Layer 5 of a small transformer language model trained on English Wikipedia (15 layers, counted from 0, width 128).
A neuron's activation on a vector x is SiLU(gate . x) times (in . x), where the dot is the dot product.

Input weights of the MLP neurons that the questions are about. A number n stands for (n - 128) times 0.0055.
n31 gate: 116, 100, 125, 105, 125, 156, 94, 138, 114, 182, 51, 58, 129, 159, 111, 116, 128, 143, 113, 179, 105, 138, 151, 157, 130, 148, 147, 139, 125, 158, 143, 84, 107, 99, 118, 142, 89, 125, 174, 113, 119, 130, 117, 162, 177, 136, 162, 185, 109, 172, 160, 119, 130, 132, 132, 71, 105, 158, 120, 59, 120, 125, 117, 115, 158, 156, 43, 148, 119, 115, 121, 141, 113, 149, 119, 80, 171, 141, 249, 20, 164, 125, 124, 111, 125, 156, 125, 190, 153, 146, 64, 139, 120, 169, 109, 152, 172, 130, 118, 94, 110, 88, 134, 96, 141, 86, 90, 114, 79, 77, 138, 202, 84, 129, 156, 137, 165, 209, 183, 108, 146, 167, 139, 146, 100, 97, 112, 136
n96 gate: 136, 119, 133, 75, 118, 131, 166, 147, 182, 134, 177, 134, 154, 101, 161, 131, 117, 171, 143, 85, 125, 130, 58, 84, 101, 132, 130, 160, 130, 78, 124, 97, 138, 80, 110, 131, 112, 104, 87, 68, 155, 142, 103, 151, 96, 142, 135, 117, 175, 154, 139, 157, 90, 176, 61, 119, 156, 59, 75, 142, 107, 135, 198, 100, 103, 173, 153, 172, 69, 74, 58, 141, 144, 155, 128, 152, 92, 187, 68, 160, 169, 110, 120, 105, 159, 79, 140, 103, 196, 176, 133, 56, 173, 103, 131, 141, 116, 182, 162, 131, 149, 110, 118, 149, 113, 194, 59, 88, 142, 131, 112, 131, 102, 103, 135, 160, 135, 122, 186, 81, 133, 126, 184, 117, 207, 144, 131, 107
n155 gate: 156, 143, 177, 59, 145, 95, 114, 174, 68, 100, 71, 170, 121, 99, 171, 82, 129, 132, 156, 111, 104, 118, 135, 174, 124, 159, 94, 95, 143, 86, 124, 144, 190, 138, 122, 113, 81, 88, 135, 78, 100, 73, 145, 98, 161, 118, 109, 66, 182, 143, 106, 146, 108, 164, 73, 106, 130, 113, 147, 164, 131, 134, 162, 76, 131, 110, 110, 85, 147, 166, 62, 169, 163, 178, 158, 128, 136, 172, 155, 114, 76, 137, 105, 124, 130, 139, 154, 50, 171, 100, 163, 149, 194, 128, 127, 120, 156, 102, 99, 120, 199, 159, 137, 129, 136, 155, 150, 86, 170, 105, 119, 202, 75, 131, 138, 95, 149, 103, 149, 131, 91, 92, 153, 144, 165, 118, 91, 145
n189 gate: 84, 97, 75, 133, 49, 144, 187, 132, 103, 122, 92, 91, 79, 107, 157, 114, 97, 72, 106, 208, 154, 103, 81, 147, 114, 172, 134, 106, 116, 87, 103, 192, 169, 132, 166, 113, 145, 82, 122, 114, 132, 124, 179, 186, 147, 139, 149, 74, 138, 137, 190, 128, 189, 170, 117, 125, 128, 148, 152, 98, 41, 109, 128, 171, 140, 157, 150, 99, 106, 108, 112, 145, 80, 156, 94, 173, 128, 125, 96, 179, 102, 74, 97, 141, 171, 137, 158, 93, 70, 78, 132, 72, 89, 113, 104, 82, 81, 169, 118, 129, 137, 124, 82, 110, 131, 89, 167, 108, 177, 171, 75, 115, 99, 129, 131, 91, 167, 57, 137, 171, 85, 28, 128, 108, 109, 113, 92, 100
n191 gate: 133, 93, 100, 138, 166, 129, 126, 147, 91, 94, 173, 128, 78, 143, 131, 168, 103, 116, 119, 177, 169, 131, 59, 151, 123, 102, 142, 110, 190, 121, 72, 119, 213, 137, 156, 146, 160, 178, 102, 161, 82, 140, 140, 67, 192, 145, 141, 76, 115, 112, 132, 133, 189, 163, 147, 97, 81, 115, 89, 108, 112, 145, 96, 78, 71, 213, 110, 127, 118, 165, 188, 135, 141, 142, 126, 171, 128, 158, 169, 132, 139, 92, 48, 115, 159, 117, 95, 154, 132, 144, 152, 138, 147, 105, 101, 126, 163, 185, 87, 175, 88, 144, 139, 60, 173, 68, 59, 135, 146, 108, 59, 106, 145, 124, 154, 179, 146, 147, 107, 87, 144, 92, 137, 129, 140, 151, 161, 110
n295 gate: 96, 76, 96, 72, 158, 85, 150, 131, 126, 154, 96, 182, 92, 54, 107, 127, 126, 115, 145, 161, 165, 139, 133, 140, 150, 73, 108, 157, 137, 105, 116, 118, 57, 164, 139, 145, 164, 76, 109, 111, 180, 142, 160, 149, 124, 197, 178, 87, 100, 197, 140, 140, 140, 161, 150, 86, 95, 135, 56, 109, 94, 117, 140, 187, 41, 90, 188, 120, 96, 150, 97, 96, 113, 123, 134, 64, 193, 129, 134, 112, 171, 85, 149, 96, 115, 139, 118, 169, 127, 84, 147, 81, 133, 95, 139, 88, 106, 92, 156, 174, 83, 112, 123, 161, 115, 186, 78, 127, 75, 141, 159, 129, 168, 108, 79, 148, 209, 140, 89, 220, 125, 118, 137, 141, 67, 77, 93, 125
n419 gate: 103, 183, 119, 113, 136, 130, 111, 133, 110, 151, 95, 133, 94, 118, 114, 101, 153, 116, 114, 156, 90, 101, 99, 93, 170, 173, 142, 100, 165, 160, 88, 155, 137, 80, 160, 89, 142, 169, 218, 156, 140, 74, 109, 151, 129, 124, 153, 119, 94, 115, 145, 115, 137, 137, 126, 103, 64, 91, 169, 112, 131, 108, 87, 170, 140, 142, 123, 24, 166, 96, 147, 85, 116, 161, 95, 99, 145, 56, 151, 165, 130, 153, 178, 110, 114, 89, 84, 102, 77, 76, 118, 128, 122, 179, 103, 155, 212, 137, 185, 166, 70, 123, 130, 137, 212, 101, 141, 107, 103, 134, 147, 164, 167, 183, 77, 111, 146, 143, 141, 145, 142, 160, 117, 118, 188, 177, 105, 97
n31 in: 95, 125, 51, 126, 88, 138, 102, 111, 102, 86, 84, 111, 163, 172, 183, 97, 106, 100, 145, 179, 99, 151, 141, 121, 117, 96, 62, 126, 113, 173, 131, 112, 86, 120, 121, 122, 101, 104, 123, 176, 83, 57, 170, 141, 81, 91, 153, 86, 113, 127, 70, 103, 149, 97, 170, 153, 175, 142, 147, 122, 99, 101, 59, 81, 197, 98, 119, 121, 137, 113, 100, 100, 120, 104, 146, 169, 94, 91, 122, 102, 66, 111, 146, 103, 90, 159, 114, 113, 145, 94, 110, 149, 136, 187, 121, 94, 112, 99, 63, 134, 103, 96, 108, 96, 168, 157, 80, 141, 119, 86, 147, 151, 138, 39, 128, 163, 100, 169, 129, 129, 123, 211, 129, 138, 112, 67, 116, 153
n96 in: 105, 99, 156, 161, 104, 142, 123, 181, 169, 152, 150, 110, 117, 96, 144, 129, 115, 136, 168, 168, 142, 156, 155, 144, 117, 106, 172, 129, 151, 101, 113, 149, 112, 103, 97, 157, 78, 119, 141, 154, 63, 125, 117, 121, 135, 153, 89, 151, 220, 72, 119, 94, 108, 107, 99, 121, 126, 124, 119, 136, 167, 149, 197, 90, 128, 164, 118, 135, 140, 127, 128, 73, 125, 56, 163, 190, 118, 142, 101, 158, 113, 123, 140, 136, 133, 102, 142, 71, 134, 133, 91, 121, 196, 137, 96, 101, 99, 170, 111, 123, 68, 149, 94, 175, 102, 185, 126, 112, 78, 133, 131, 133, 122, 141, 102, 99, 179, 124, 186, 190, 170, 52, 134, 107, 138, 125, 201, 158
n155 in: 137, 114, 112, 128, 140, 164, 96, 139, 122, 103, 177, 133, 153, 163, 108, 148, 92, 149, 139, 164, 135, 154, 87, 184, 116, 145, 116, 85, 115, 138, 153, 142, 122, 122, 185, 118, 126, 157, 123, 157, 106, 136, 97, 128, 94, 177, 41, 143, 117, 105, 173, 130, 141, 102, 178, 116, 166, 177, 141, 148, 171, 159, 92, 94, 158, 104, 209, 126, 59, 228, 73, 99, 135, 81, 95, 128, 159, 203, 142, 146, 96, 126, 137, 89, 157, 104, 164, 196, 114, 185, 125, 193, 130, 116, 113, 155, 139, 139, 85, 129, 144, 112, 132, 132, 155, 134, 160, 178, 135, 188, 119, 124, 107, 101, 93, 101, 135, 98, 129, 122, 52, 121, 182, 80, 80, 134, 161, 163
n189 in: 126, 128, 102, 145, 130, 138, 117, 138, 128, 116, 142, 104, 125, 104, 129, 128, 98, 127, 157, 98, 170, 138, 122, 84, 158, 91, 87, 66, 91, 149, 58, 130, 124, 160, 134, 209, 137, 135, 151, 79, 158, 182, 92, 101, 131, 138, 112, 93, 132, 154, 96, 144, 186, 118, 79, 111, 159, 63, 147, 167, 154, 165, 134, 122, 177, 117, 126, 63, 59, 124, 171, 46, 158, 81, 184, 120, 130, 133, 88, 103, 99, 120, 155, 148, 133, 118, 117, 55, 163, 105, 157, 106, 88, 128, 54, 78, 133, 127, 131, 99, 167, 155, 143, 166, 94, 80, 80, 200, 97, 122, 120, 91, 120, 83, 128, 144, 113, 98, 172, 89, 110, 64, 122, 230, 152, 160, 108, 153
n191 in: 115, 103, 107, 95, 79, 179, 122, 153, 110, 125, 127, 133, 133, 151, 177, 108, 98, 93, 137, 111, 152, 176, 102, 178, 135, 159, 80, 113, 130, 165, 75, 149, 97, 116, 135, 127, 141, 109, 100, 151, 132, 188, 157, 90, 151, 43, 138, 111, 145, 143, 120, 134, 150, 202, 166, 96, 110, 141, 144, 109, 101, 54, 80, 161, 114, 169, 136, 165, 153, 149, 142, 154, 139, 118, 101, 86, 138, 180, 105, 204, 129, 164, 132, 89, 133, 31, 96, 147, 154, 202, 110, 132, 107, 124, 109, 96, 90, 163, 50, 69, 101, 190, 121, 131, 156, 54, 125, 130, 132, 124, 110, 172, 131, 96, 125, 83, 133, 63, 76, 108, 148, 107, 130, 145, 115, 135, 154, 155
n295 in: 127, 114, 135, 105, 126, 104, 77, 128, 181, 143, 166, 172, 147, 189, 152, 123, 200, 91, 123, 141, 141, 119, 58, 220, 79, 117, 103, 130, 137, 138, 77, 119, 170, 121, 136, 185, 169, 119, 120, 126, 143, 153, 143, 176, 103, 78, 160, 110, 149, 140, 115, 92, 122, 145, 155, 123, 153, 117, 219, 90, 73, 113, 149, 109, 190, 139, 116, 111, 145, 141, 138, 186, 83, 139, 147, 134, 90, 77, 165, 137, 198, 91, 113, 93, 136, 114, 102, 130, 99, 86, 139, 142, 157, 195, 85, 120, 119, 84, 160, 140, 87, 162, 148, 150, 186, 156, 88, 119, 161, 134, 136, 120, 175, 122, 132, 144, 128, 169, 105, 89, 135, 155, 110, 162, 164, 152, 55, 66
n419 in: 131, 127, 229, 105, 84, 165, 103, 126, 161, 140, 199, 167, 174, 80, 119, 160, 190, 110, 133, 181, 133, 109, 142, 62, 159, 124, 101, 83, 101, 113, 138, 137, 155, 154, 129, 144, 113, 94, 99, 77, 115, 183, 100, 146, 143, 156, 164, 128, 144, 113, 121, 150, 108, 155, 118, 191, 123, 96, 143, 106, 134, 150, 87, 160, 208, 120, 122, 119, 111, 148, 141, 148, 112, 114, 143, 126, 97, 160, 166, 106, 124, 110, 125, 120, 151, 153, 98, 175, 172, 125, 134, 171, 154, 77, 127, 105, 98, 138, 119, 156, 145, 188, 70, 137, 64, 123, 159, 169, 101, 100, 146, 112, 99, 121, 175, 132, 81, 106, 126, 88, 121, 80, 86, 133, 194, 86, 124, 173

Each question shows a token from some text and the vector x that enters the MLP there. A number n stands for (n - 128) times 0.025.

"ner": 124, 75, 127, 112, 72, 145, 156, 168, 114, 105, 124, 143, 119, 150, 106, 118, 86, 91, 128, 93, 167, 137, 112, 142, 135, 134, 94, 150, 74, 156, 149, 99, 162, 141, 114, 127, 107, 144, 130, 146, 152, 136, 132, 126, 209, 148, 79, 147, 101, 88, 118, 124, 106, 142, 138, 139, 90, 161, 159, 149, 140, 128, 106, 129, 134, 169, 192, 111, 97, 131, 172, 119, 118, 111, 175, 169, 105, 167, 142, 148, 137, 181, 155, 121, 131, 136, 89, 130, 160, 94, 113, 113, 133, 134, 97, 143, 143, 143, 168, 54, 154, 163, 142, 135, 144, 142, 135, 115, 163, 133, 152, 121, 84, 129, 91, 144, 126, 100, 81, 123, 127, 79, 158, 156, 136, 155, 139, 127
The neuron with the highest activation: n191

" east": 166, 79, 160, 120, 123, 126, 147, 162, 148, 160, 108, 147, 137, 142, 141, 136, 109, 104, 120, 102, 101, 125, 145, 111, 137, 172, 141, 167, 119, 180, 156, 117, 126, 101, 116, 120, 103, 152, 110, 142, 195, 131, 121, 155, 174, 104, 102, 166, 148, 89, 95, 173, 158, 139, 167, 163, 157, 176, 129, 140, 110, 123, 126, 154, 143, 141, 123, 56, 153, 135, 172, 58, 141, 112, 159, 155, 149, 166, 120, 143, 166, 150, 111, 189, 112, 148, 110, 138, 141, 105, 154, 125, 146, 116, 136, 107, 143, 135, 154, 102, 153, 114, 117, 110, 96, 171, 129, 104, 186, 136, 103, 154, 104, 91, 141, 119, 125, 94, 110, 123, 140, 96, 116, 95, 96, 169, 115, 72
The three highest activations, in order: n31, n295, n419

"ize": 106, 118, 102, 123, 103, 152, 142, 132, 100, 112, 131, 92, 167, 148, 150, 65, 123, 127, 126, 123, 110, 121, 183, 146, 100, 157, 132, 196, 116, 122, 100, 154, 162, 95, 102, 122, 98, 134, 151, 149, 172, 126, 161, 125, 164, 128, 111, 136, 99, 159, 93, 118, 130, 149, 145, 133, 166, 163, 163, 96, 148, 110, 135, 129, 127, 134, 132, 109, 158, 143, 151, 106, 116, 62, 166, 211, 114, 176, 105, 124, 148, 184, 159, 136, 140, 92, 127, 131, 141, 92, 133, 105, 95, 95, 152, 145, 155, 92, 150, 113, 184, 161, 95, 111, 93, 173, 95, 134, 137, 185, 138, 134, 94, 99, 145, 97, 121, 146, 99, 111, 165, 131, 119, 110, 112, 138, 90, 115
The most active neuron and its activation: n419, at about 0.37

"ow": 151, 140, 78, 142, 157, 137, 148, 160, 117, 98, 120, 102, 161, 135, 120, 80, 105, 116, 157, 84, 113, 139, 133, 127, 159, 107, 115, 148, 39, 136, 154, 110, 152, 187, 112, 146, 124, 119, 96, 103, 180, 111, 114, 114, 161, 139, 113, 103, 122, 70, 173, 151, 80, 108, 107, 83, 143, 139, 179, 142, 139, 118, 140, 135, 134, 133, 139, 145, 113, 140, 134, 94, 137, 78, 142, 86, 136, 83, 85, 163, 142, 166, 108, 180, 104, 153, 73, 165, 87, 135, 131, 99, 162, 166, 169, 117, 143, 138, 85, 164, 151, 157, 119, 114, 132, 168, 142, 143, 114, 144, 122, 66, 158, 133, 112, 104, 110, 160, 108, 157, 131, 149, 134, 109, 132, 97, 116, 143
The three highest activations, in order: n419, n191, n96

".": 164, 114, 119, 115, 101, 145, 89, 115, 135, 122, 66, 110, 173, 162, 151, 89, 159, 92, 156, 83, 144, 113, 172, 119, 131, 135, 104, 148, 90, 145, 170, 136, 156, 151, 101, 127, 112, 138, 169, 112, 142, 136, 168, 116, 142, 141, 72, 117, 96, 153, 90, 145, 127, 142, 123, 146, 151, 108, 148, 110, 146, 116, 103, 124, 147, 155, 132, 81, 147, 120, 136, 109, 104, 98, 118, 157, 150, 174, 93, 110, 138, 160, 120, 68, 137, 114, 102, 176, 118, 99, 139, 94, 97, 169, 169, 103, 136, 98, 161, 112, 152, 102, 109, 82, 95, 164, 88, 80, 111, 164, 153, 137, 105, 143, 162, 109, 116, 129, 143, 107, 172, 97, 134, 137, 107, 173, 83, 152
The neuron with the highest activation: n31

"The": 173, 101, 144, 113, 73, 146, 134, 177, 131, 150, 133, 105, 168, 127, 112, 135, 180, 116, 111, 59, 119, 115, 163, 110, 139, 104, 85, 148, 155, 119, 175, 174, 135, 134, 125, 127, 127, 136, 132, 148, 169, 161, 157, 136, 130, 131, 113, 112, 105, 96, 146, 125, 99, 159, 117, 137, 159, 136, 125, 124, 154, 142, 144, 124, 116, 175, 139, 94, 118, 106, 170, 114, 130, 150, 128, 124, 145, 138, 156, 122, 126, 182, 156, 176, 110, 124, 131, 152, 125, 109, 102, 126, 138, 98, 145, 64, 84, 99, 149, 101, 139, 131, 111, 74, 113, 141, 73, 105, 146, 171, 112, 150, 119, 72, 162, 97, 153, 100, 128, 91, 154, 121, 127, 120, 93, 156, 93, 167
The neuron with the highest activation: n295

" of their": 135, 75, 134, 123, 38, 134, 183, 174, 130, 147, 102, 101, 133, 152, 90, 114, 128, 157, 147, 82, 125, 107, 164, 132, 131, 128, 54, 152, 151, 106, 172, 124, 139, 146, 98, 120, 105, 136, 189, 109, 103, 130, 145, 132, 148, 152, 88, 160, 102, 121, 147, 119, 139, 177, 156, 145, 125, 143, 124, 122, 142, 89, 111, 100, 118, 149, 131, 93, 94, 140, 129, 109, 145, 103, 132, 111, 145, 117, 134, 99, 125, 158, 146, 126, 95, 132, 126, 169, 130, 131, 123, 152, 119, 131, 146, 104, 92, 123, 134, 149, 130, 156, 124, 113, 107, 153, 106, 130, 179, 169, 88, 145, 136, 74, 128, 107, 138, 137, 96, 112, 140, 130, 105, 112, 78, 128, 140, 124
The neuron with the highest activation: n31

"==": 140, 102, 156, 92, 89, 133, 108, 167, 151, 157, 145, 133, 165, 177, 141, 105, 150, 111, 142, 119, 154, 129, 182, 122, 174, 127, 148, 177, 86, 116, 189, 130, 142, 122, 150, 131, 111, 120, 95, 118, 107, 134, 117, 168, 166, 142, 103, 111, 107, 107, 111, 104, 148, 148, 179, 180, 153, 142, 143, 102, 149, 122, 135, 121, 134, 160, 126, 63, 130, 104, 163, 149, 116, 140, 159, 147, 135, 134, 116, 138, 73, 100, 121, 187, 129, 119, 124, 197, 123, 122, 152, 118, 141, 122, 174, 73, 127, 98, 153, 140, 134, 136, 130, 106, 102, 155, 95, 104, 159, 146, 147, 125, 167, 101, 181, 97, 100, 110, 155, 114, 136, 112, 149, 147, 88, 137, 140, 139
The neuron with the highest activation: n191

" London": 123, 95, 143, 130, 73, 152, 139, 224, 150, 143, 112, 116, 145, 161, 135, 116, 141, 125, 138, 96, 132, 118, 154, 140, 150, 167, 100, 129, 98, 176, 150, 99, 182, 136, 99, 134, 111, 133, 142, 115, 144, 120, 104, 179, 151, 115, 107, 199, 130, 149, 142, 131, 125, 125, 167, 147, 102, 161, 183, 120, 115, 110, 122, 115, 121, 155, 138, 115, 163, 124, 123, 98, 162, 29, 135, 132, 114, 120, 132, 121, 120, 146, 124, 171, 140, 123, 151, 143, 129, 130, 122, 142, 151, 87, 149, 109, 116, 124, 149, 111, 160, 131, 86, 123, 131, 177, 127, 94, 162, 156, 89, 108, 139, 94, 138, 119, 120, 94, 111, 126, 131, 152, 166, 106, 112, 137, 129, 117
The neuron with the highest activation: n31

"es": 161, 227, 169, 143, 150, 180, 141, 123, 163, 102, 134, 147, 163, 167, 86, 126, 134, 117, 171, 96, 166, 153, 111, 126, 116, 117, 71, 145, 119, 128, 131, 143, 106, 139, 126, 141, 127, 134, 172, 105, 142, 119, 127, 98, 153, 157, 102, 110, 140, 118, 144, 116, 126, 184, 126, 133, 114, 132, 134, 130, 89, 138, 127, 154, 161, 107, 109, 115, 153, 132, 170, 141, 93, 90, 76, 80, 93, 140, 127, 137, 143, 170, 174, 146, 122, 81, 66, 160, 166, 132, 140, 110, 76, 149, 185, 134, 150, 116, 171, 124, 129, 182, 103, 163, 126, 101, 122, 113, 147, 131, 122, 97, 159, 84, 187, 137, 101, 154, 101, 128, 151, 126, 114, 144, 115, 115, 128, 88
The most active neuron and its activation: n419, at about 1.7

" became": 146, 108, 189, 131, 58, 130, 149, 185, 116, 161, 144, 114, 117, 160, 83, 104, 117, 120, 170, 123, 143, 99, 138, 149, 139, 136, 101, 155, 143, 134, 150, 118, 168, 129, 110, 122, 125, 116, 173, 136, 104, 127, 178, 104, 154, 160, 97, 106, 142, 125, 148, 127, 130, 151, 135, 160, 136, 152, 122, 129, 131, 94, 131, 81, 102, 138, 143, 71, 125, 149, 131, 102, 120, 82, 139, 135, 111, 118, 145, 105, 158, 139, 166, 167, 97, 123, 138, 210, 124, 115, 139, 147, 143, 117, 170, 100, 132, 86, 113, 105, 163, 110, 135, 116, 107, 162, 166, 124, 145, 129, 77, 125, 140, 104, 145, 113, 85, 149, 134, 88, 142, 104, 119, 96, 112, 168, 115, 124
The most active neuron and its activation: n155, at about 1.5

" other": 148, 63, 186, 118, 88, 134, 182, 172, 95, 131, 104, 125, 130, 165, 123, 150, 127, 143, 128, 125, 139, 131, 112, 125, 135, 116, 88, 164, 134, 107, 128, 145, 116, 147, 88, 114, 110, 184, 161, 144, 145, 170, 106, 130, 144, 134, 122, 103, 133, 133, 90, 93, 112, 151, 122, 152, 146, 190, 109, 134, 116, 99, 117, 138, 137, 135, 130, 64, 91, 149, 165, 107, 141, 130, 157, 123, 116, 160, 119, 108, 161, 142, 144, 148, 109, 138, 118, 166, 138, 116, 87, 166, 110, 91, 180, 120, 112, 109, 188, 104, 171, 125, 118, 105, 102, 137, 160, 129, 174, 131, 102, 123, 140, 65, 123, 124, 85, 101, 78, 143, 136, 132, 121, 88, 102, 89, 104, 113
The most active neuron and its activation: n96, at about 0.51

"ched": 123, 84, 126, 128, 74, 144, 115, 147, 110, 88, 138, 117, 166, 155, 157, 102, 159, 126, 162, 100, 122, 133, 142, 134, 97, 164, 163, 122, 166, 105, 101, 136, 135, 130, 185, 148, 97, 163, 163, 124, 164, 140, 150, 146, 145, 140, 120, 193, 154, 125, 118, 109, 149, 152, 163, 148, 129, 130, 139, 91, 92, 138, 91, 141, 97, 137, 90, 93, 150, 113, 123, 99, 145, 91, 153, 156, 114, 141, 158, 81, 141, 133, 126, 155, 144, 178, 126, 172, 106, 132, 128, 160, 133, 93, 139, 120, 143, 117, 108, 107, 181, 120, 170, 80, 70, 142, 180, 135, 154, 156, 119, 114, 113, 86, 114, 91, 100, 116, 58, 84, 142, 112, 111, 141, 130, 150, 91, 129
The most active neuron and its activation: n96, at about 0.27

"arly": 112, 68, 180, 113, 88, 152, 137, 170, 102, 119, 136, 123, 141, 157, 132, 131, 154, 132, 195, 135, 122, 140, 130, 118, 140, 174, 57, 141, 122, 132, 170, 109, 154, 161, 110, 153, 117, 169, 124, 124, 115, 113, 126, 138, 148, 153, 142, 153, 132, 134, 112, 118, 142, 145, 149, 135, 123, 145, 161, 109, 105, 131, 102, 127, 131, 157, 137, 83, 137, 88, 126, 153, 135, 109, 149, 152, 117, 143, 72, 134, 147, 119, 81, 167, 140, 179, 115, 156, 169, 134, 154, 163, 141, 153, 170, 137, 108, 144, 135, 32, 145, 102, 161, 104, 74, 114, 153, 136, 184, 148, 106, 155, 97, 81, 131, 138, 99, 150, 65, 94, 151, 131, 175, 117, 100, 163, 145, 104
The most active neuron and its activation: n191, at about 0.67

" of C": 157, 106, 154, 92, 100, 140, 144, 200, 112, 100, 137, 64, 133, 145, 76, 140, 127, 142, 122, 98, 123, 116, 157, 109, 153, 107, 105, 108, 124, 140, 133, 118, 115, 141, 105, 113, 84, 144, 193, 141, 79, 127, 137, 139, 143, 117, 119, 168, 120, 107, 152, 118, 92, 136, 94, 119, 155, 141, 120, 114, 110, 84, 114, 149, 103, 131, 125, 69, 150, 148, 151, 93, 118, 64, 177, 144, 114, 164, 130, 150, 103, 130, 142, 114, 124, 103, 115, 220, 139, 108, 131, 155, 85, 130, 161, 126, 121, 139, 136, 137, 136, 116, 123, 111, 123, 142, 127, 96, 186, 132, 113, 127, 164, 85, 117, 108, 111, 98, 125, 101, 139, 112, 122, 160, 69, 114, 111, 125
The two highest activations, in order: n295, n31

"ik": 99, 136, 170, 191, 135, 142, 167, 130, 152, 145, 130, 147, 131, 129, 109, 127, 155, 130, 116, 144, 119, 143, 171, 106, 92, 122, 107, 103, 108, 158, 143, 91, 190, 141, 99, 151, 129, 184, 138, 179, 123, 118, 132, 117, 120, 169, 128, 188, 185, 104, 64, 126, 146, 156, 166, 165, 161, 132, 175, 107, 124, 161, 109, 103, 139, 132, 139, 131, 141, 114, 112, 150, 77, 73, 129, 113, 120, 50, 118, 118, 92, 167, 98, 103, 155, 163, 60, 142, 119, 126, 140, 135, 108, 174, 146, 140, 135, 123, 122, 138, 156, 117, 150, 93, 155, 105, 126, 147, 148, 137, 86, 105, 156, 103, 123, 74, 127, 151, 113, 91, 85, 103, 109, 121, 144, 150, 107, 163
The neuron with the highest activation: n419

"o": 172, 127, 113, 122, 151, 131, 151, 131, 126, 137, 97, 128, 135, 133, 68, 136, 99, 131, 145, 101, 141, 141, 122, 128, 140, 122, 98, 122, 78, 135, 146, 139, 145, 163, 152, 184, 85, 124, 117, 112, 178, 165, 127, 91, 168, 110, 154, 130, 122, 111, 157, 171, 73, 95, 109, 117, 129, 160, 144, 88, 118, 126, 165, 166, 98, 135, 137, 99, 137, 117, 125, 115, 124, 91, 144, 87, 84, 106, 124, 138, 100, 167, 147, 177, 101, 122, 117, 185, 161, 127, 121, 75, 138, 200, 156, 130, 127, 114, 103, 112, 158, 113, 101, 65, 136, 123, 159, 86, 112, 161, 106, 73, 185, 150, 130, 86, 118, 169, 107, 149, 153, 169, 118, 96, 138, 157, 117, 112
The most active neuron and its activation: n96, at about 0.49

" P": 124, 101, 150, 103, 122, 145, 120, 178, 117, 141, 151, 102, 127, 165, 99, 133, 149, 143, 101, 86, 169, 135, 142, 88, 116, 134, 118, 96, 98, 137, 143, 130, 131, 127, 61, 109, 79, 152, 136, 120, 101, 148, 162, 176, 113, 92, 106, 188, 108, 83, 151, 123, 115, 143, 109, 130, 160, 136, 134, 138, 97, 119, 112, 199, 141, 142, 147, 115, 138, 106, 128, 82, 115, 33, 176, 120, 142, 127, 81, 130, 102, 127, 188, 172, 112, 105, 127, 170, 144, 122, 122, 116, 120, 154, 147, 133, 124, 140, 156, 143, 118, 113, 85, 66, 133, 130, 121, 130, 149, 159, 88, 144, 150, 124, 133, 94, 140, 120, 102, 73, 112, 86, 176, 142, 104, 135, 106, 98
The two highest activations, in order: n189, n295

"ant": 147, 67, 155, 144, 78, 160, 147, 161, 126, 96, 158, 118, 135, 144, 139, 125, 118, 137, 154, 148, 136, 124, 145, 136, 146, 127, 192, 139, 115, 123, 182, 93, 183, 125, 136, 92, 77, 199, 91, 191, 154, 136, 113, 106, 148, 147, 119, 109, 120, 136, 125, 145, 113, 140, 114, 156, 137, 157, 120, 97, 106, 105, 96, 103, 117, 151, 133, 92, 129, 122, 89, 85, 136, 72, 137, 182, 113, 89, 100, 87, 111, 130, 86, 115, 113, 168, 111, 158, 136, 158, 101, 139, 116, 104, 164, 105, 108, 130, 120, 127, 175, 113, 148, 125, 141, 129, 114, 96, 188, 168, 113, 146, 158, 94, 108, 132, 79, 137, 110, 109, 150, 153, 125, 143, 105, 117, 130, 97
The most active neuron and its activation: n295, at about 0.27

"le": 98, 34, 85, 140, 94, 157, 133, 141, 110, 124, 110, 130, 169, 178, 133, 114, 141, 127, 138, 111, 177, 118, 152, 141, 161, 120, 151, 132, 110, 125, 169, 127, 142, 133, 167, 125, 94, 166, 71, 102, 149, 152, 146, 141, 176, 123, 79, 128, 120, 115, 129, 123, 85, 137, 155, 93, 105, 186, 164, 116, 149, 99, 112, 116, 88, 143, 88, 82, 134, 141, 131, 98, 87, 89, 172, 158, 151, 114, 153, 96, 138, 142, 127, 120, 159, 150, 101, 176, 125, 106, 172, 130, 130, 135, 135, 107, 152, 120, 166, 98, 165, 145, 168, 76, 114, 120, 122, 155, 137, 155, 120, 113, 137, 86, 162, 128, 97, 140, 73, 93, 151, 157, 126, 131, 104, 138, 120, 136
The most active neuron and its activation: n31, at about 1.7

"l": 102, 145, 154, 142, 118, 130, 144, 112, 122, 112, 95, 207, 115, 130, 116, 140, 129, 74, 92, 66, 188, 111, 116, 121, 104, 106, 122, 80, 64, 96, 169, 142, 175, 143, 111, 122, 104, 163, 145, 98, 110, 119, 132, 184, 150, 186, 159, 137, 170, 132, 136, 108, 132, 144, 160, 115, 97, 144, 91, 152, 93, 148, 93, 174, 162, 148, 137, 76, 143, 129, 153, 104, 138, 71, 119, 155, 126, 136, 194, 120, 144, 164, 135, 160, 112, 112, 105, 143, 155, 111, 123, 181, 112, 175, 135, 143, 140, 123, 153, 107, 112, 157, 92, 149, 97, 101, 136, 86, 97, 144, 108, 100, 122, 105, 143, 91, 119, 129, 112, 95, 119, 102, 135, 136, 121, 96, 107, 122
The neuron with the highest activation: n419

" was ": 135, 74, 140, 135, 79, 118, 133, 182, 154, 148, 132, 95, 139, 168, 119, 119, 148, 106, 180, 107, 113, 112, 199, 131, 174, 101, 119, 157, 171, 130, 150, 99, 141, 128, 114, 140, 159, 92, 163, 132, 133, 147, 158, 129, 136, 156, 100, 141, 134, 119, 104, 108, 124, 160, 159, 147, 133, 139, 128, 125, 121, 96, 120, 112, 106, 138, 110, 46, 111, 134, 124, 78, 132, 95, 155, 166, 156, 140, 149, 133, 151, 165, 141, 143, 86, 113, 165, 196, 142, 130, 143, 127, 115, 154, 156, 91, 118, 123, 135, 129, 164, 145, 135, 110, 97, 164, 109, 98, 114, 126, 122, 129, 111, 125, 150, 111, 116, 118, 141, 65, 128, 133, 96, 121, 133, 188, 86, 114
The neuron with the highest activation: n31

" north": 182, 81, 150, 123, 121, 126, 176, 180, 143, 159, 97, 136, 113, 151, 120, 137, 120, 109, 145, 90, 111, 106, 148, 113, 140, 144, 122, 163, 133, 170, 170, 126, 120, 117, 124, 115, 119, 164, 122, 131, 176, 122, 106, 154, 175, 108, 101, 163, 121, 87, 120, 148, 127, 160, 163, 167, 158, 190, 135, 136, 121, 132, 132, 147, 128, 119, 156, 58, 151, 140, 155, 38, 149, 104, 179, 135, 134, 165, 111, 141, 169, 167, 140, 199, 94, 153, 108, 118, 140, 92, 142, 127, 124, 122, 144, 123, 139, 117, 146, 86, 170, 144, 121, 156, 101, 162, 103, 120, 159, 117, 106, 157, 119, 103, 128, 141, 125, 116, 139, 142, 123, 113, 125, 114, 86, 138, 115, 97
The three highest activations, in order: n31, n419, n191